Layer 3 of a small transformer language model trained on English Wikipedia (10 layers, counted from 0, width 96).
A neuron's activation on a vector x is SiLU(gate . x) times (in . x), where the dot is the dot product.

Input weights of the MLP neurons that the questions are about. A number n stands for n times 0.012.
n9 gate: 12 10 6 3 23 -9 37 -13 -9 -6 -32 -12 14 -26 17 -23 -46 18 -5 29 14 11 -29 -13 31 16 27 -22 26 -18 -24 -13 -11 55 -29 -6 -4 -10 20 4 -7 -5 24 19 10 23 17 24 5 42 26 11 15 35 -21 26 -1 30 19 26 -9 -17 -58 2 -18 0 -4 -43 -42 -9 -10 26 35 10 19 9 -15 17 8 57 -18 -15 -36 -3 -1 -22 19 -26 13 33 23 -16 18 -2 2 -11
n20 gate: 5 -11 -5 -12 17 10 38 -12 15 6 8 11 8 10 -43 19 -11 11 32 -46 -7 -3 1 -19 -2 9 27 6 -21 1 -25 63 -36 19 5 -30 -3 14 17 24 8 -12 27 10 17 -31 36 52 -8 -13 -24 -11 1 -10 -6 13 -41 23 29 28 -8 36 -42 12 31 2 -16 4 3 -23 -6 42 30 30 -50 1 -4 1 -15 -9 10 41 -1 -45 -40 -35 32 44 -14 -31 2 -2 -5 -20 6 -31
n29 gate: -3 -22 -42 -11 -18 13 -31 28 -23 -65 6 6 19 -10 3 -8 42 -1 -27 -4 -16 50 18 14 -45 14 -36 -13 24 -4 -24 -43 19 42 -31 -39 26 30 2 -12 -17 17 -26 -9 -16 -8 -26 -17 -5 8 22 -10 -18 0 3 -10 1 -17 14 -36 -20 32 38 -29 16 -2 -16 -57 -24 -1 12 -16 -25 8 -20 3 17 -5 -26 2 -22 9 -10 41 3 -29 -33 14 40 -6 23 -12 -2 23 -6 -11
n37 gate: -16 4 -30 12 2 16 -1 16 1 4 -12 9 -2 -3 12 -3 -6 -24 -11 25 77 31 5 22 0 18 18 38 21 40 -20 8 -30 38 -20 -36 -15 6 0 6 -12 -8 22 8 11 15 1 -1 -42 22 37 -17 -12 16 -25 4 -12 31 -37 -15 -10 27 -32 11 13 14 21 -2 -47 29 -46 -2 0 7 18 49 32 9 -2 57 -5 -19 -6 28 -31 52 46 11 3 14 31 -8 24 14 1 -6
n50 gate: 3 42 -3 45 -7 9 6 3 5 20 -5 -3 -16 18 32 0 -9 16 -18 -5 -27 -29 -28 7 31 14 32 19 52 -24 -11 7 -40 7 32 3 25 -14 -5 -1 13 -21 19 25 20 29 -5 -3 -19 -35 -15 23 5 -16 -2 37 -21 -28 -26 -2 -12 1 -17 9 44 10 19 7 30 10 -15 -2 27 43 16 -21 10 8 -4 21 -4 4 -4 17 14 12 -29 -2 12 4 15 -43 -6 21 26 -25
n51 gate: 19 -6 -4 3 -21 -10 -21 -25 21 -32 -18 4 49 -22 29 7 -39 49 1 25 -21 3 -43 -5 -3 16 -3 -1 8 27 1 14 -17 -45 -1 19 41 -17 14 2 -17 16 49 67 -16 31 -10 -3 -3 -18 17 23 -10 16 20 6 -25 20 35 12 6 -30 -22 -15 27 7 -6 -13 42 -15 -13 18 8 14 17 11 -3 10 -8 -3 -7 32 -4 5 -21 -34 12 -1 18 -8 -15 -35 3 -44 17 5
n68 gate: -27 1 -1 3 38 19 -3 30 -9 27 25 -39 -20 37 -25 1 17 -6 -44 -15 10 15 -21 21 6 7 23 -1 12 34 15 24 30 4 -11 -7 17 33 57 -44 -10 -22 7 7 -7 3 11 -20 43 12 -5 16 1 -9 1 34 -40 11 -9 -32 1 27 -11 16 10 -23 8 6 1 -7 14 5 -1 39 18 2 -12 14 -46 -12 15 8 38 4 4 44 9 -18 -10 12 1 -28 1 7 3 -30
n125 gate: 6 1 -55 -4 1 -5 -8 17 -30 15 -7 -1 -27 47 -20 13 -19 -28 8 -20 -4 -60 -21 -1 -9 22 -13 21 11 11 -22 -22 -6 13 8 -7 -3 8 -35 -28 -27 16 18 44 -14 31 -3 2 -28 24 -18 -58 -22 -5 -22 -4 -48 10 4 -12 5 17 -7 0 -21 -19 14 -24 -10 1 6 8 0 -14 -1 -18 21 12 10 26 -11 -13 -7 3 -4 -17 11 -6 15 -16 20 14 -36 31 38 10
n153 gate: -8 -19 1 -14 -4 -8 -6 -1 3 16 -23 28 -9 12 22 -19 12 -13 -9 -34 -24 -32 -16 -11 -30 -6 45 -14 23 -3 -37 19 12 35 -19 -6 39 10 8 -26 14 17 -19 -13 35 12 -7 -21 -36 -13 16 32 3 -1 4 -15 22 38 68 -15 -18 -29 -9 17 19 -25 -17 10 -20 -6 34 -35 8 14 -11 11 -12 22 14 -6 -34 -9 -5 13 -34 -9 16 -2 -20 1 1 21 -14 18 -15 -4
n189 gate: 11 -28 0 -26 8 27 7 -7 -11 37 33 -7 11 10 -1 13 -17 27 12 -11 -32 -31 -1 18 -23 37 -14 -45 22 9 14 2 -26 -35 9 10 18 -29 5 18 2 20 2 34 -19 26 1 -21 -2 -1 1 -26 -24 1 -2 -7 -7 9 -34 5 32 11 19 -19 13 4 34 -19 -53 -32 8 12 37 14 11 -25 -46 -18 25 -23 -35 13 24 25 11 17 -36 -50 -2 5 11 2 23 36 31 6
n192 gate: 10 -12 -9 -31 -5 12 -13 -19 2 -25 -28 -11 34 -13 -1 22 17 -3 -19 20 8 9 3 10 7 -27 9 4 -2 17 -10 6 4 -20 26 -36 -17 9 16 10 3 -15 3 -9 9 14 32 1 -4 9 2 -28 20 -14 19 -8 -19 34 -37 -11 6 -9 20 15 -23 3 -2 1 3 -6 11 31 2 -9 35 -13 -26 8 -2 -11 -13 10 -11 17 -52 -26 -17 15 46 4 -26 -14 -12 16 -3 29
n206 gate: 3 -9 -13 29 39 -7 -33 15 -13 -31 -17 11 -1 4 66 27 -7 -51 -8 2 17 0 -43 0 26 13 34 -18 -17 53 -30 19 12 2 24 3 -13 5 27 36 -8 6 15 -3 -4 4 -17 -20 11 7 -49 -25 34 45 -11 -9 11 6 -11 12 -21 -9 -13 -9 7 43 20 -14 -48 -46 -18 25 -22 50 -1 7 21 -11 42 -2 -4 -11 27 1 -71 -29 -2 18 -9 22 14 -23 -28 20 -12 -5
n248 gate: -4 13 -6 -6 11 7 -9 -5 49 -32 15 -4 -23 -7 7 23 -38 -20 47 -28 27 -20 -17 23 13 15 -10 -14 -43 28 8 -35 61 -1 24 3 21 31 15 -5 -9 -31 -22 11 -10 -14 -1 -23 11 4 14 13 -40 32 8 -31 53 6 -7 5 -14 -10 -18 8 -8 16 -20 -38 4 -19 -11 27 5 -13 -2 -8 -20 -31 20 3 31 -51 -4 2 -2 -18 4 15 24 -24 92 2 -7 6 17 14
n9 in: -26 -41 1 7 -16 -29 -10 29 -13 -5 2 14 -14 -24 -21 -11 -27 -31 -19 14 18 13 21 34 30 -9 -31 -63 5 9 -6 2 28 -6 12 16 23 20 38 28 16 2 -5 -4 -8 -5 -34 21 41 11 -7 1 22 24 24 24 44 27 -1 3 -22 -29 4 9 -11 14 29 0 4 0 17 -1 22 -10 -21 -12 21 -8 -11 -4 27 -14 14 -27 13 5 -32 -17 41 -18 12 -3 -47 19 39 9
n20 in: -12 -45 22 9 -33 44 -13 50 2 11 48 25 19 -6 -39 5 9 19 21 -20 23 -40 13 -10 -20 -42 -43 -18 14 -17 -28 -25 1 -36 -7 -1 -29 -7 1 -17 20 20 38 -6 11 -15 1 3 -11 18 2 -28 19 -56 4 -6 -7 21 -6 22 16 53 9 -51 -23 -29 29 -33 -2 17 -1 11 -1 25 -13 -8 1 -33 1 11 17 18 -2 18 13 36 -30 22 -15 -31 -39 -1 16 6 -15 -2
n29 in: -25 -15 28 24 -18 12 13 3 -26 -53 50 5 7 -10 -12 -34 -15 -10 5 -27 21 -5 9 3 27 -28 -5 -22 39 -8 4 -27 -16 38 26 -1 -20 -5 -12 32 34 -21 -53 -14 -53 -4 -1 15 34 -13 -31 25 -9 -7 -9 9 6 -5 20 -15 -20 -15 20 24 11 30 1 -36 19 22 -27 -6 28 1 -7 40 18 1 -30 -38 33 -3 -7 -6 -4 -3 10 41 -1 28 -21 20 -3 -17 -11 -32
n37 in: 14 5 -11 -1 2 19 3 -21 1 18 8 5 -1 8 -16 17 -22 -47 -11 20 12 6 14 12 -8 13 -14 24 22 19 -15 -21 -19 28 17 -7 54 -11 -6 18 23 1 -28 -7 -13 29 22 -25 -42 -19 36 12 22 -40 -18 7 3 31 19 -59 -17 52 -15 -16 -15 34 29 -25 6 28 -5 25 4 31 25 14 30 -27 14 32 -46 -5 -16 5 48 33 -15 21 14 9 4 32 68 26 1 -5
n50 in: -14 12 4 -7 -5 -41 28 19 -9 -20 -36 -11 12 28 48 17 -2 30 6 24 13 1 27 -22 1 44 28 -4 -12 0 13 41 27 -5 -34 -6 -39 49 -11 41 28 28 5 -17 17 -19 -4 -11 12 -41 -1 -17 -9 -13 -1 12 -35 -6 16 -8 4 23 -31 -23 28 -39 -17 -5 -62 -15 9 -20 -25 -31 19 37 15 42 -43 -19 15 -33 8 12 5 18 -32 1 -8 -32 -22 29 31 3 4 22
n51 in: 30 -23 -28 -12 -12 -28 -18 9 -28 20 -14 -27 -16 -6 27 24 1 39 -36 22 2 -14 -8 -19 -40 -35 12 -9 29 -19 -13 -9 22 -24 -9 0 -13 10 39 -8 7 9 -5 29 -28 5 -1 20 -39 -23 25 -13 -8 28 -18 -13 -23 -4 12 20 14 -25 -37 -15 14 3 -1 35 -18 9 15 -6 27 -10 7 -51 -16 -19 17 16 31 13 -28 -13 14 -23 -8 -16 38 23 6 -13 10 -7 38 23
n68 in: -4 22 32 -14 -26 2 -10 15 -26 -27 10 14 -6 10 -5 4 -21 -12 -23 26 -6 24 15 6 -3 -3 14 9 23 29 4 34 43 -14 6 18 -22 42 -12 13 -29 27 -1 -6 6 -46 -10 25 9 -35 1 20 -37 -14 -7 20 -28 -9 -14 -12 -25 1 3 -24 7 21 -37 -13 -4 -4 -18 -20 -15 35 -27 25 -1 24 -40 13 19 -38 36 24 -19 3 3 59 12 -17 14 -16 -5 -29 13 -8
n125 in: 37 5 -21 -7 12 -4 21 -17 28 7 -17 -15 -16 24 21 20 -1 47 23 -8 -40 2 27 2 -30 6 38 24 14 -42 6 1 -23 -27 21 -10 17 -11 32 6 -34 -15 -7 -4 -1 5 -20 -15 -18 13 -6 48 -35 -12 18 -38 28 -19 -34 15 -3 -18 10 1 33 28 16 34 -11 0 3 -21 -17 27 8 -38 75 -14 -6 -24 1 14 -37 33 51 10 -10 8 5 -4 11 1 -10 14 -27 42
n153 in: 11 -35 40 18 -43 13 1 25 -14 10 45 42 -29 -17 5 1 -3 5 -1 -5 4 11 13 16 22 -40 6 -29 12 -44 -7 46 -7 -39 -16 -13 59 68 -4 -14 20 22 16 21 -9 0 -4 8 -33 -32 19 1 -32 -1 -26 16 9 25 5 -8 -55 6 19 27 18 26 15 -12 9 -12 33 2 33 -5 -5 15 -25 23 11 -7 52 -33 -2 -12 -20 43 -41 -8 -32 6 28 33 51 19 -6 31
n189 in: 0 50 -22 -22 -9 35 11 38 15 18 -1 16 11 27 -11 -13 39 -13 26 3 -24 7 1 -27 -38 12 -9 21 7 -11 5 6 -17 7 6 -51 11 -8 -37 23 -2 -12 -9 19 16 -27 -17 -3 17 -4 25 -1 7 -11 7 2 3 -14 30 33 11 -48 -27 20 38 -42 13 -2 -48 13 0 -16 10 -14 -27 36 -4 26 -9 15 -36 -12 4 20 48 11 14 16 12 39 -15 -24 -3 -6 12 9
n192 in: 45 26 10 -24 -10 32 10 8 -26 -26 28 -15 5 -37 8 14 6 -17 0 -2 -16 -18 10 -27 -8 10 -2 1 7 9 -34 -35 18 -18 -9 30 -23 14 7 8 -17 -24 -2 5 38 -9 8 12 -8 -6 15 1 -7 10 13 -27 -41 -26 16 -27 13 -4 32 -10 4 -14 16 4 6 19 -9 -11 -3 3 3 17 -17 -22 23 25 7 -22 6 -1 -34 -14 -1 24 -1 -26 17 -9 -23 8 13 37
n206 in: -12 -6 17 -32 -2 -24 -55 41 -18 26 16 12 17 28 -28 13 -30 -14 -10 -7 6 3 -13 0 14 36 8 25 8 18 -45 -17 3 -27 -13 11 13 1 8 -12 11 -32 -47 -38 12 43 20 -1 -4 10 -3 1 54 -15 2 31 -18 1 -18 25 3 -7 -22 62 4 -19 -29 8 7 -17 -5 3 15 55 12 11 -5 -20 34 30 -24 -9 -12 17 7 -2 29 17 -11 31 -11 -7 29 -22 -36 -30
n248 in: -25 28 -1 32 13 16 19 15 23 7 14 19 -8 22 38 5 -2 23 -5 6 -46 7 5 3 -24 -21 18 40 56 1 -19 -4 -6 -12 -41 28 11 -4 -23 28 10 15 24 18 33 26 -15 -32 -41 -25 2 33 -24 -18 -14 67 12 -13 -17 -12 25 -37 -15 -5 -7 -39 -4 30 -18 -3 -23 -10 41 21 -27 -46 3 7 14 -3 23 10 -33 -6 4 27 33 -46 9 24 27 -7 -1 2 5 0

Each question shows a token from some text and the vector x that enters the MLP there. A number n stands for n times 0.022.

" that": -25 -36 -26 -33 -11 -2 -12 -46 7 5 -5 -19 -22 2 0 -16 -43 -21 -35 11 -6 14 23 12 -2 10 -1 -27 9 -13 12 -19 -1 -13 9 15 -46 -4 -11 19 -9 18 -4 4 -8 12 -10 -5 50 -22 -3 -23 57 -5 -6 24 6 -15 -16 -3 -33 -14 28 -4 -3 -7 -12 15 2 -3 -3 -12 -25 -20 32 -13 17 -5 0 13 -6 -4 -1 7 7 -22 12 -21 -31 -3 37 29 7 2 -14 30
The most active neuron and its activation: n153, at about 0.3

"at": -19 17 -4 -6 -28 -10 43 -14 -10 11 -3 -4 -5 -37 -30 -28 13 -21 -13 48 0 15 26 3 -11 -37 6 20 -3 1 31 -38 1 18 -31 -2 -5 5 -19 -17 10 11 18 23 -3 20 5 19 3 -34 0 22 4 25 -1 4 27 8 18 7 9 -16 -5 -27 22 -2 37 -7 -13 14 -25 -31 -36 35 18 25 13 0 -5 27 -16 25 31 17 -15 8 -29 -47 17 37 56 10 -10 -10 -18 -7
Which three neurons fire most, strongest first? n37, n9, n206

"==": -6 -4 -19 -9 -7 30 -12 49 12 -11 24 -14 -19 -13 -38 -6 2 -21 -44 -14 -8 -19 40 14 -16 28 12 -18 23 24 35 4 23 -3 11 -13 -29 17 24 -21 -37 20 14 -6 -9 -9 12 18 22 -3 -44 -12 14 2 30 7 16 -4 43 20 2 -29 11 16 -15 -6 27 6 9 24 -16 -4 23 -14 5 -6 5 9 7 44 -20 6 21 4 17 6 38 -4 -17 -20 -34 -13 26 -15 -19 40
The most active neuron and its activation: n68, at about 1.3

"owever": -43 -3 -37 -37 -13 -15 -12 -47 -10 -7 -22 -50 -26 1 -19 -14 -27 -8 -5 -14 15 -27 32 -8 1 7 -13 -19 23 -3 22 7 30 5 -5 -2 -54 -21 -17 -11 3 33 -11 -14 13 -7 -6 3 34 -7 -12 -18 21 12 -1 -4 3 -20 -16 -22 5 9 20 46 12 6 2 -2 11 16 1 10 -14 -11 20 9 14 1 -6 9 -3 36 6 6 23 -32 23 -30 -42 9 10 16 1 6 1 13
The neuron with the highest activation: n153

" were": -21 -6 -25 -18 -2 -13 -7 -17 -1 6 4 -40 26 -1 -44 9 -1 -13 -5 -2 20 7 29 -1 -20 26 2 12 25 15 4 2 -12 8 25 -4 -37 -36 5 -35 -22 69 23 -8 -16 -22 13 -5 22 -37 -23 54 34 -1 -3 -4 3 -6 19 4 -12 29 -1 5 4 -20 2 -5 22 22 -23 -13 -26 -49 12 7 12 -5 9 15 -4 -2 -23 -1 13 12 12 -9 -31 0 14 8 31 -11 1 23
The two highest activations, in order: n37, n153

"t": -18 -18 2 20 20 -6 7 -38 -1 17 22 31 13 0 -42 -39 -18 -24 -8 16 13 7 25 2 -29 -21 45 37 17 21 -21 -15 32 -4 -19 37 5 -10 10 17 4 21 -19 14 -6 -1 20 22 3 -11 -29 32 9 18 -17 18 -11 -3 30 22 -13 14 16 -13 -13 18 2 7 -37 -25 -3 2 -58 41 11 -23 -3 7 12 19 -8 39 28 -25 -13 -7 -33 -13 -19 14 41 -1 -28 -4 -13 10
The most active neuron and its activation: n206, at about 1.4

"et": -47 -19 -5 26 -2 -16 -46 -30 5 -25 -10 -1 -6 -8 17 51 -1 -6 -18 0 -31 16 72 -5 11 -10 24 -9 22 27 -1 10 6 2 -20 7 -11 -37 24 -20 -6 7 22 18 -30 -2 -21 -21 25 -4 -16 14 20 3 38 -11 8 5 12 3 20 -21 18 10 23 4 3 2 9 10 1 -13 -19 -5 -5 -13 18 -57 27 26 -14 -9 -2 -6 -18 29 -23 -20 -17 16 31 -32 -28 5 9 -5
The neuron with the highest activation: n51

" a": -18 -10 -9 -8 6 16 9 2 26 15 4 14 -11 -8 11 22 -12 -6 -3 -18 -7 -24 45 -8 -3 3 -9 2 26 34 6 11 -32 -2 33 -2 -41 -18 -20 -21 -27 3 10 -9 -6 0 -1 -25 11 9 -49 17 60 -1 19 -24 0 19 14 5 -3 -18 -5 12 4 -50 24 12 12 18 -25 1 -5 -53 24 7 -6 2 9 28 -13 10 -10 2 15 -9 0 -33 19 22 -7 37 13 -9 3 17
The two highest activations, in order: n68, n189

"n": -15 16 5 -8 -5 29 0 24 14 -19 0 -7 -24 10 -17 -26 -18 -4 -7 -39 19 -21 35 42 7 -2 35 -7 13 37 32 48 4 -27 -14 26 -17 2 -5 14 -19 10 14 7 -60 -24 5 -11 31 6 -20 -31 3 -15 0 -21 10 -15 -1 -25 18 12 20 19 -4 -23 19 2 -39 55 4 -4 -13 -15 19 0 3 -2 30 38 -39 23 11 32 25 20 -20 9 1 -3 1 -18 4 3 30 8
Which three neurons fire most, strongest first? n189, n68, n37

"lish": -33 -14 -22 17 -20 -35 -54 11 13 10 35 4 -7 22 5 24 -6 0 -14 20 -18 35 17 -21 18 -9 4 16 -10 -2 -19 6 8 4 3 20 -48 -21 36 15 -1 9 18 -5 -10 -34 -2 9 1 14 -8 -10 29 1 -7 -3 2 13 14 17 25 -9 -14 28 4 3 22 -4 19 43 -22 19 -22 -11 -3 -5 30 -27 -16 19 9 -3 -18 3 -8 13 -6 -64 -4 -2 -27 -10 6 -11 -22 17
The two highest activations, in order: n206, n153

"ated": -56 5 -10 6 -25 -2 -2 -15 9 -2 17 -24 -9 -29 -14 -19 40 2 -24 -6 -14 24 8 2 -13 -37 13 21 -18 -33 7 -19 -2 2 -15 14 -62 -11 5 16 17 28 16 -8 -4 -10 -21 -8 7 16 -27 -21 29 2 5 11 -7 -14 -10 -10 30 4 14 1 -5 17 32 -19 33 7 6 2 -28 3 9 -2 10 -6 -15 3 6 8 -30 16 16 -35 -4 -39 -3 1 -18 2 -7 11 -28 18
The neuron with the highest activation: n29

" up": -22 -16 -13 -35 -8 16 -9 6 34 0 11 -15 -27 -7 -24 37 23 -36 6 -18 1 21 26 -16 21 -21 21 -4 13 -1 1 19 -43 -26 28 18 -37 -13 12 -25 -19 58 31 -6 -10 11 13 -3 17 15 7 -10 33 21 23 14 39 -10 -18 -2 12 13 10 26 -26 27 15 10 9 12 3 13 -5 10 1 -3 10 -24 -2 6 -31 -1 -3 30 3 -25 8 7 -28 -36 39 23 1 7 -22 -1
The neuron with the highest activation: n50

"ik": -7 3 -27 -6 23 1 -9 -6 21 9 -26 12 21 -4 -18 8 10 -51 1 17 -11 -10 37 -10 -7 -12 9 64 26 54 18 2 9 5 6 -25 10 6 10 10 -48 3 -64 6 -11 -8 0 -3 -32 -35 -9 -9 -2 14 14 18 -33 -11 13 22 -7 40 -12 28 22 -20 3 19 1 6 4 12 -10 35 -25 -2 14 -25 14 48 0 7 -5 28 33 20 -14 5 -11 -12 -10 -11 -43 -17 -25 29
The neuron with the highest activation: n37

"any": 6 -25 4 -19 -14 -3 0 -12 8 6 31 -6 -13 -17 -39 -26 5 -22 13 22 -21 -18 7 25 -23 14 12 41 -2 37 0 37 -23 9 -50 -35 -25 -15 -4 12 18 16 -17 3 -3 -17 -18 14 -6 16 -4 0 4 -5 52 6 -15 31 6 21 28 -17 12 0 -24 -48 -13 11 12 61 -13 5 -4 -2 42 -15 11 -42 16 31 2 26 32 -9 -4 9 10 7 -16 -6 -33 32 8 -16 -7 1
The neuron with the highest activation: n20

",": -15 -33 -24 -33 -3 -1 9 -15 18 6 27 -16 -13 3 -25 10 -29 -21 -21 10 9 35 12 14 -25 4 3 19 21 1 -9 2 -15 -16 7 27 -59 -14 -4 -8 -20 9 13 14 -20 -4 4 0 43 -11 -15 -6 51 -18 21 -3 25 -26 -2 -6 1 25 -9 3 6 3 -7 -10 16 6 -12 7 -25 -46 33 -19 13 -4 -1 12 0 23 7 13 2 -19 6 19 -9 0 19 -10 15 -3 -16 19
The most active neuron and its activation: n153, at about 0.41

"as": -6 15 6 -32 -1 -19 5 6 9 -30 10 -13 6 -8 -71 -31 -13 -35 -29 -7 -4 -1 11 -5 11 -26 0 41 -2 -15 5 -12 -11 -18 -25 1 -49 -13 9 3 -7 -36 28 8 -14 2 22 23 -7 -23 -4 -23 -3 -7 -22 0 11 -6 6 -13 10 -27 5 13 7 13 29 17 12 49 -31 0 -21 -3 44 9 11 -3 -11 45 27 -12 -27 10 -27 17 -25 -18 -11 25 20 7 -8 0 -15 2
The neuron with the highest activation: n192

" F": 12 -30 -3 -25 9 9 -15 -23 49 -6 -1 2 -8 -5 18 -11 16 9 -6 -18 -1 -32 19 -10 9 8 -8 -11 28 35 0 4 -9 -4 23 87 -8 36 -34 -4 28 2 -27 -5 -1 -15 9 10 -6 25 -31 -21 20 18 -12 -17 7 26 27 -13 3 -6 -40 -8 22 -27 -3 20 15 25 -20 18 -44 -58 3 -5 -5 1 7 37 -7 6 7 -15 11 18 -3 -6 4 -7 3 -8 -1 -1 -26 -25
The most active neuron and its activation: n68, at about 0.32

" pr": 6 -7 -11 -57 -2 0 18 -18 48 -6 1 31 -13 16 27 11 -17 -5 -4 11 -22 -33 22 12 -19 -8 10 -19 28 31 34 13 3 -43 17 28 -19 32 -15 -19 -19 41 16 16 -14 -12 5 5 3 2 -42 1 30 10 10 -10 -16 -2 34 12 25 -24 -27 13 23 -28 12 -1 0 21 -44 -10 1 -63 -3 -7 1 2 -8 3 31 4 -6 18 7 -25 1 -8 -6 30 17 14 1 -22 10 12
The neuron with the highest activation: n51

"d": 34 -5 -22 -36 -4 24 3 -36 69 5 4 14 -21 -9 -23 -5 -7 -2 -8 -19 -1 -45 4 -9 -20 26 64 -11 20 8 29 2 -4 -5 -1 58 4 -19 -11 19 35 30 27 13 -10 -19 -1 -3 1 -1 -29 -11 17 -1 16 -13 -18 -31 9 16 6 -23 -22 13 20 -23 9 15 -17 11 24 7 -20 -16 -15 21 -17 -6 11 42 2 -2 19 7 33 8 3 18 -23 1 11 2 -29 -2 18 -8
The most active neuron and its activation: n189, at about 2.9

" him": -17 -15 -19 -6 2 -15 -46 -29 15 15 -4 -12 -28 -9 -4 1 -14 -8 33 13 8 -12 53 -2 17 7 -7 -34 19 23 4 18 -47 -9 11 19 -31 -15 18 1 -11 45 2 7 1 -19 -12 -18 16 14 -11 0 57 -19 17 -24 13 -1 -3 -10 -11 3 -3 34 0 -8 -10 4 1 58 7 -9 -8 -35 23 1 10 -36 -7 10 -5 -30 -31 -27 11 -22 -12 -11 -18 17 3 21 3 -8 -1 20
The most active neuron and its activation: n68, at about 0.49

" desc": 3 4 -45 -15 -17 28 -10 14 32 -5 22 -10 10 -31 -29 29 -25 -12 6 32 -19 -51 15 -15 -24 -24 1 2 17 -7 26 -4 10 -10 8 -1 -21 -23 -11 -34 -24 23 24 3 21 -20 27 1 16 11 -25 -12 30 4 -19 0 53 -41 -10 -1 -19 2 -33 7 -24 -3 5 12 -1 44 0 34 -9 -9 1 -24 4 4 -16 10 -4 -7 11 -57 -16 -43 0 -23 -8 3 11 -25 -3 3 -22 19
The neuron with the highest activation: n50

"ation": -71 2 -17 -19 -1 -16 -1 -21 -22 -26 31 -2 -19 -1 -13 -1 18 -38 -13 14 -32 18 49 7 9 -5 -2 -39 4 5 -4 -8 15 17 -2 0 -43 -33 33 -3 -1 23 4 -1 -7 -12 -11 -19 43 -12 -7 -14 19 17 14 3 28 -33 -5 -11 9 -24 26 27 13 -14 7 -4 44 1 -15 -6 6 -26 11 6 12 7 -3 21 -14 28 14 11 24 11 -15 -33 -3 -6 15 -15 -17 18 -15 2
The neuron with the highest activation: n29

"ip": 8 9 10 -10 16 -12 19 -41 -13 -24 -12 -35 -4 -42 -14 -7 16 10 3 29 21 4 37 -28 -27 -4 27 -1 12 13 28 -12 19 0 -9 -31 17 1 2 39 7 1 -12 32 -38 7 -8 0 24 9 -10 16 16 29 -16 -14 18 16 -2 50 -18 11 -8 -38 -35 -32 -2 16 -5 16 -11 -37 6 -56 19 19 19 6 2 22 -9 3 7 -17 4 14 -26 -6 -12 -7 -10 -14 -45 0 -36 15
Which three neurons fire most, strongest first? n9, n206, n153

" le": 8 6 -2 -35 -2 19 -3 -17 16 7 9 -5 12 40 13 27 -42 -12 -3 19 -11 3 14 16 -6 -5 -7 3 -1 9 -8 2 -12 -17 22 54 -43 17 16 -17 19 35 14 -10 -10 -32 0 10 -3 -3 -35 5 17 -21 8 -38 -13 -9 1 7 -14 12 -30 -9 12 -36 22 -20 11 13 -20 -22 -28 -17 12 -20 29 -6 -13 -3 -3 -15 16 -3 11 -19 -9 -11 -39 28 38 38 -26 11 -22 28
The neuron with the highest activation: n125

" At": 6 5 -3 -13 5 29 -4 -23 50 -3 -10 3 25 -34 -37 -2 0 -2 15 -6 -22 -2 -3 -38 -1 1 -19 -11 32 27 3 -12 -16 2 -20 43 -11 5 1 -14 -39 53 8 -3 -12 22 14 -15 8 -11 -9 -1 24 27 6 -30 2 1 -31 1 25 -17 -29 31 -21 1 -11 6 4 26 -3 -1 -24 -12 22 -14 -15 30 16 20 -15 34 55 8 29 -12 2 -28 -45 -14 15 23 25 -19 -8 2
The neuron with the highest activation: n29

"im": 3 -15 -9 0 1 -11 12 3 3 21 -7 -14 -16 15 40 -8 1 -34 19 0 12 -11 53 -15 10 -27 32 -14 21 -39 29 -30 25 -27 -12 5 -2 -23 -24 2 11 -14 -40 -27 5 24 1 29 1 -5 -9 -20 7 -12 -9 24 -14 4 28 -17 4 2 -30 5 27 7 -22 7 -35 1 6 4 -19 8 36 5 -29 -17 40 -10 -11 2 13 68 -5 -18 -34 3 -13 -2 18 12 -52 -21 -18 -25
The neuron with the highest activation: n206

"ort": -46 24 10 -33 3 28 -3 3 9 0 -8 2 -21 -17 -66 -11 -11 -28 0 31 -15 37 -21 32 12 -19 -5 32 -14 -8 -10 -5 17 -11 -26 33 -6 5 -16 -29 -17 -6 -23 -9 -38 24 3 -6 44 -15 -14 -23 -8 32 24 8 -11 4 5 8 20 18 -14 0 28 1 -3 -1 -8 -1 18 -26 13 -13 13 30 36 -39 -9 -5 -16 -22 -12 -39 -17 -7 -9 -10 6 -1 28 14 -6 -26 -55 -16
The neuron with the highest activation: n68

" includ": -5 18 -13 -28 -2 14 6 0 28 -24 -8 1 -5 6 -21 22 2 -42 -14 5 3 -8 34 4 1 4 29 24 37 35 0 -31 -4 -33 20 -9 -42 18 10 -56 -41 21 37 3 -11 5 -4 -20 13 -30 -37 -9 19 -1 1 -13 8 -16 -16 8 -3 -2 -13 27 -27 11 -8 -15 25 45 -7 -3 -12 -23 23 -22 18 -25 -10 22 -25 -12 -26 -13 8 -34 16 -6 -14 9 20 -6 30 -5 -7 23
The most active neuron and its activation: n125, at about 1.8

" f": 4 3 -11 -37 22 10 -7 -15 54 13 17 -4 -25 12 7 1 1 -9 -23 1 11 -15 46 -7 6 -2 22 -1 31 14 2 -14 -38 -23 44 45 -38 5 3 -24 -8 9 11 -14 6 -18 15 15 -6 27 -49 -19 28 -4 -12 -20 6 16 5 -18 2 -12 -27 -8 18 -7 17 16 5 24 3 11 -28 -40 1 -10 13 -33 -17 46 -8 2 0 -1 4 -4 -11 -15 3 5 16 -11 4 -13 -24 -19
The two highest activations, in order: n153, n125

" me": 4 2 -33 -43 -21 4 -4 12 29 4 13 -17 -12 25 34 9 1 -12 -20 -11 16 7 15 -8 -9 -1 17 23 13 18 10 3 -27 -12 29 28 -42 -13 -3 -43 -26 47 -2 -24 6 2 13 15 24 -5 -27 -13 21 -8 -9 5 10 -4 -30 -18 -15 -14 -3 -13 11 -2 12 -22 29 31 -19 8 -37 -12 4 -23 -6 -21 -34 1 -29 -18 6 -16 -2 -17 -8 -30 -29 18 41 5 -7 24 -24 -5
The neuron with the highest activation: n125

"l": 10 -41 19 30 -4 19 3 -7 21 1 -8 -5 -44 2 9 7 -21 12 11 -26 -26 -23 16 11 10 2 -4 6 -23 23 35 2 12 -3 10 19 -37 -15 26 -10 42 -25 38 8 -10 4 17 15 4 7 -18 -15 -8 -12 -2 -19 -13 25 -24 37 17 18 17 20 22 -45 7 -18 -4 24 -12 -42 -6 22 -6 -18 -19 -8 -9 27 -27 12 17 15 29 8 -21 -1 -36 36 -19 5 -51 -12 15 -11
The neuron with the highest activation: n20

"re": 1 29 -34 -22 1 -4 4 29 19 -16 8 -4 -4 19 -3 -23 -36 9 24 -3 -14 -42 0 29 17 -5 -19 -3 31 16 31 14 -6 -13 20 17 -26 -10 7 -5 9 32 7 10 -35 -24 35 -26 -15 -5 -22 -18 -2 -16 26 15 -1 -14 -17 27 26 -58 -32 -9 -17 -25 32 14 15 23 7 -2 18 -12 20 12 9 7 5 -2 -1 16 21 29 11 30 -19 8 -21 16 38 34 -10 19 40 2
The neuron with the highest activation: n189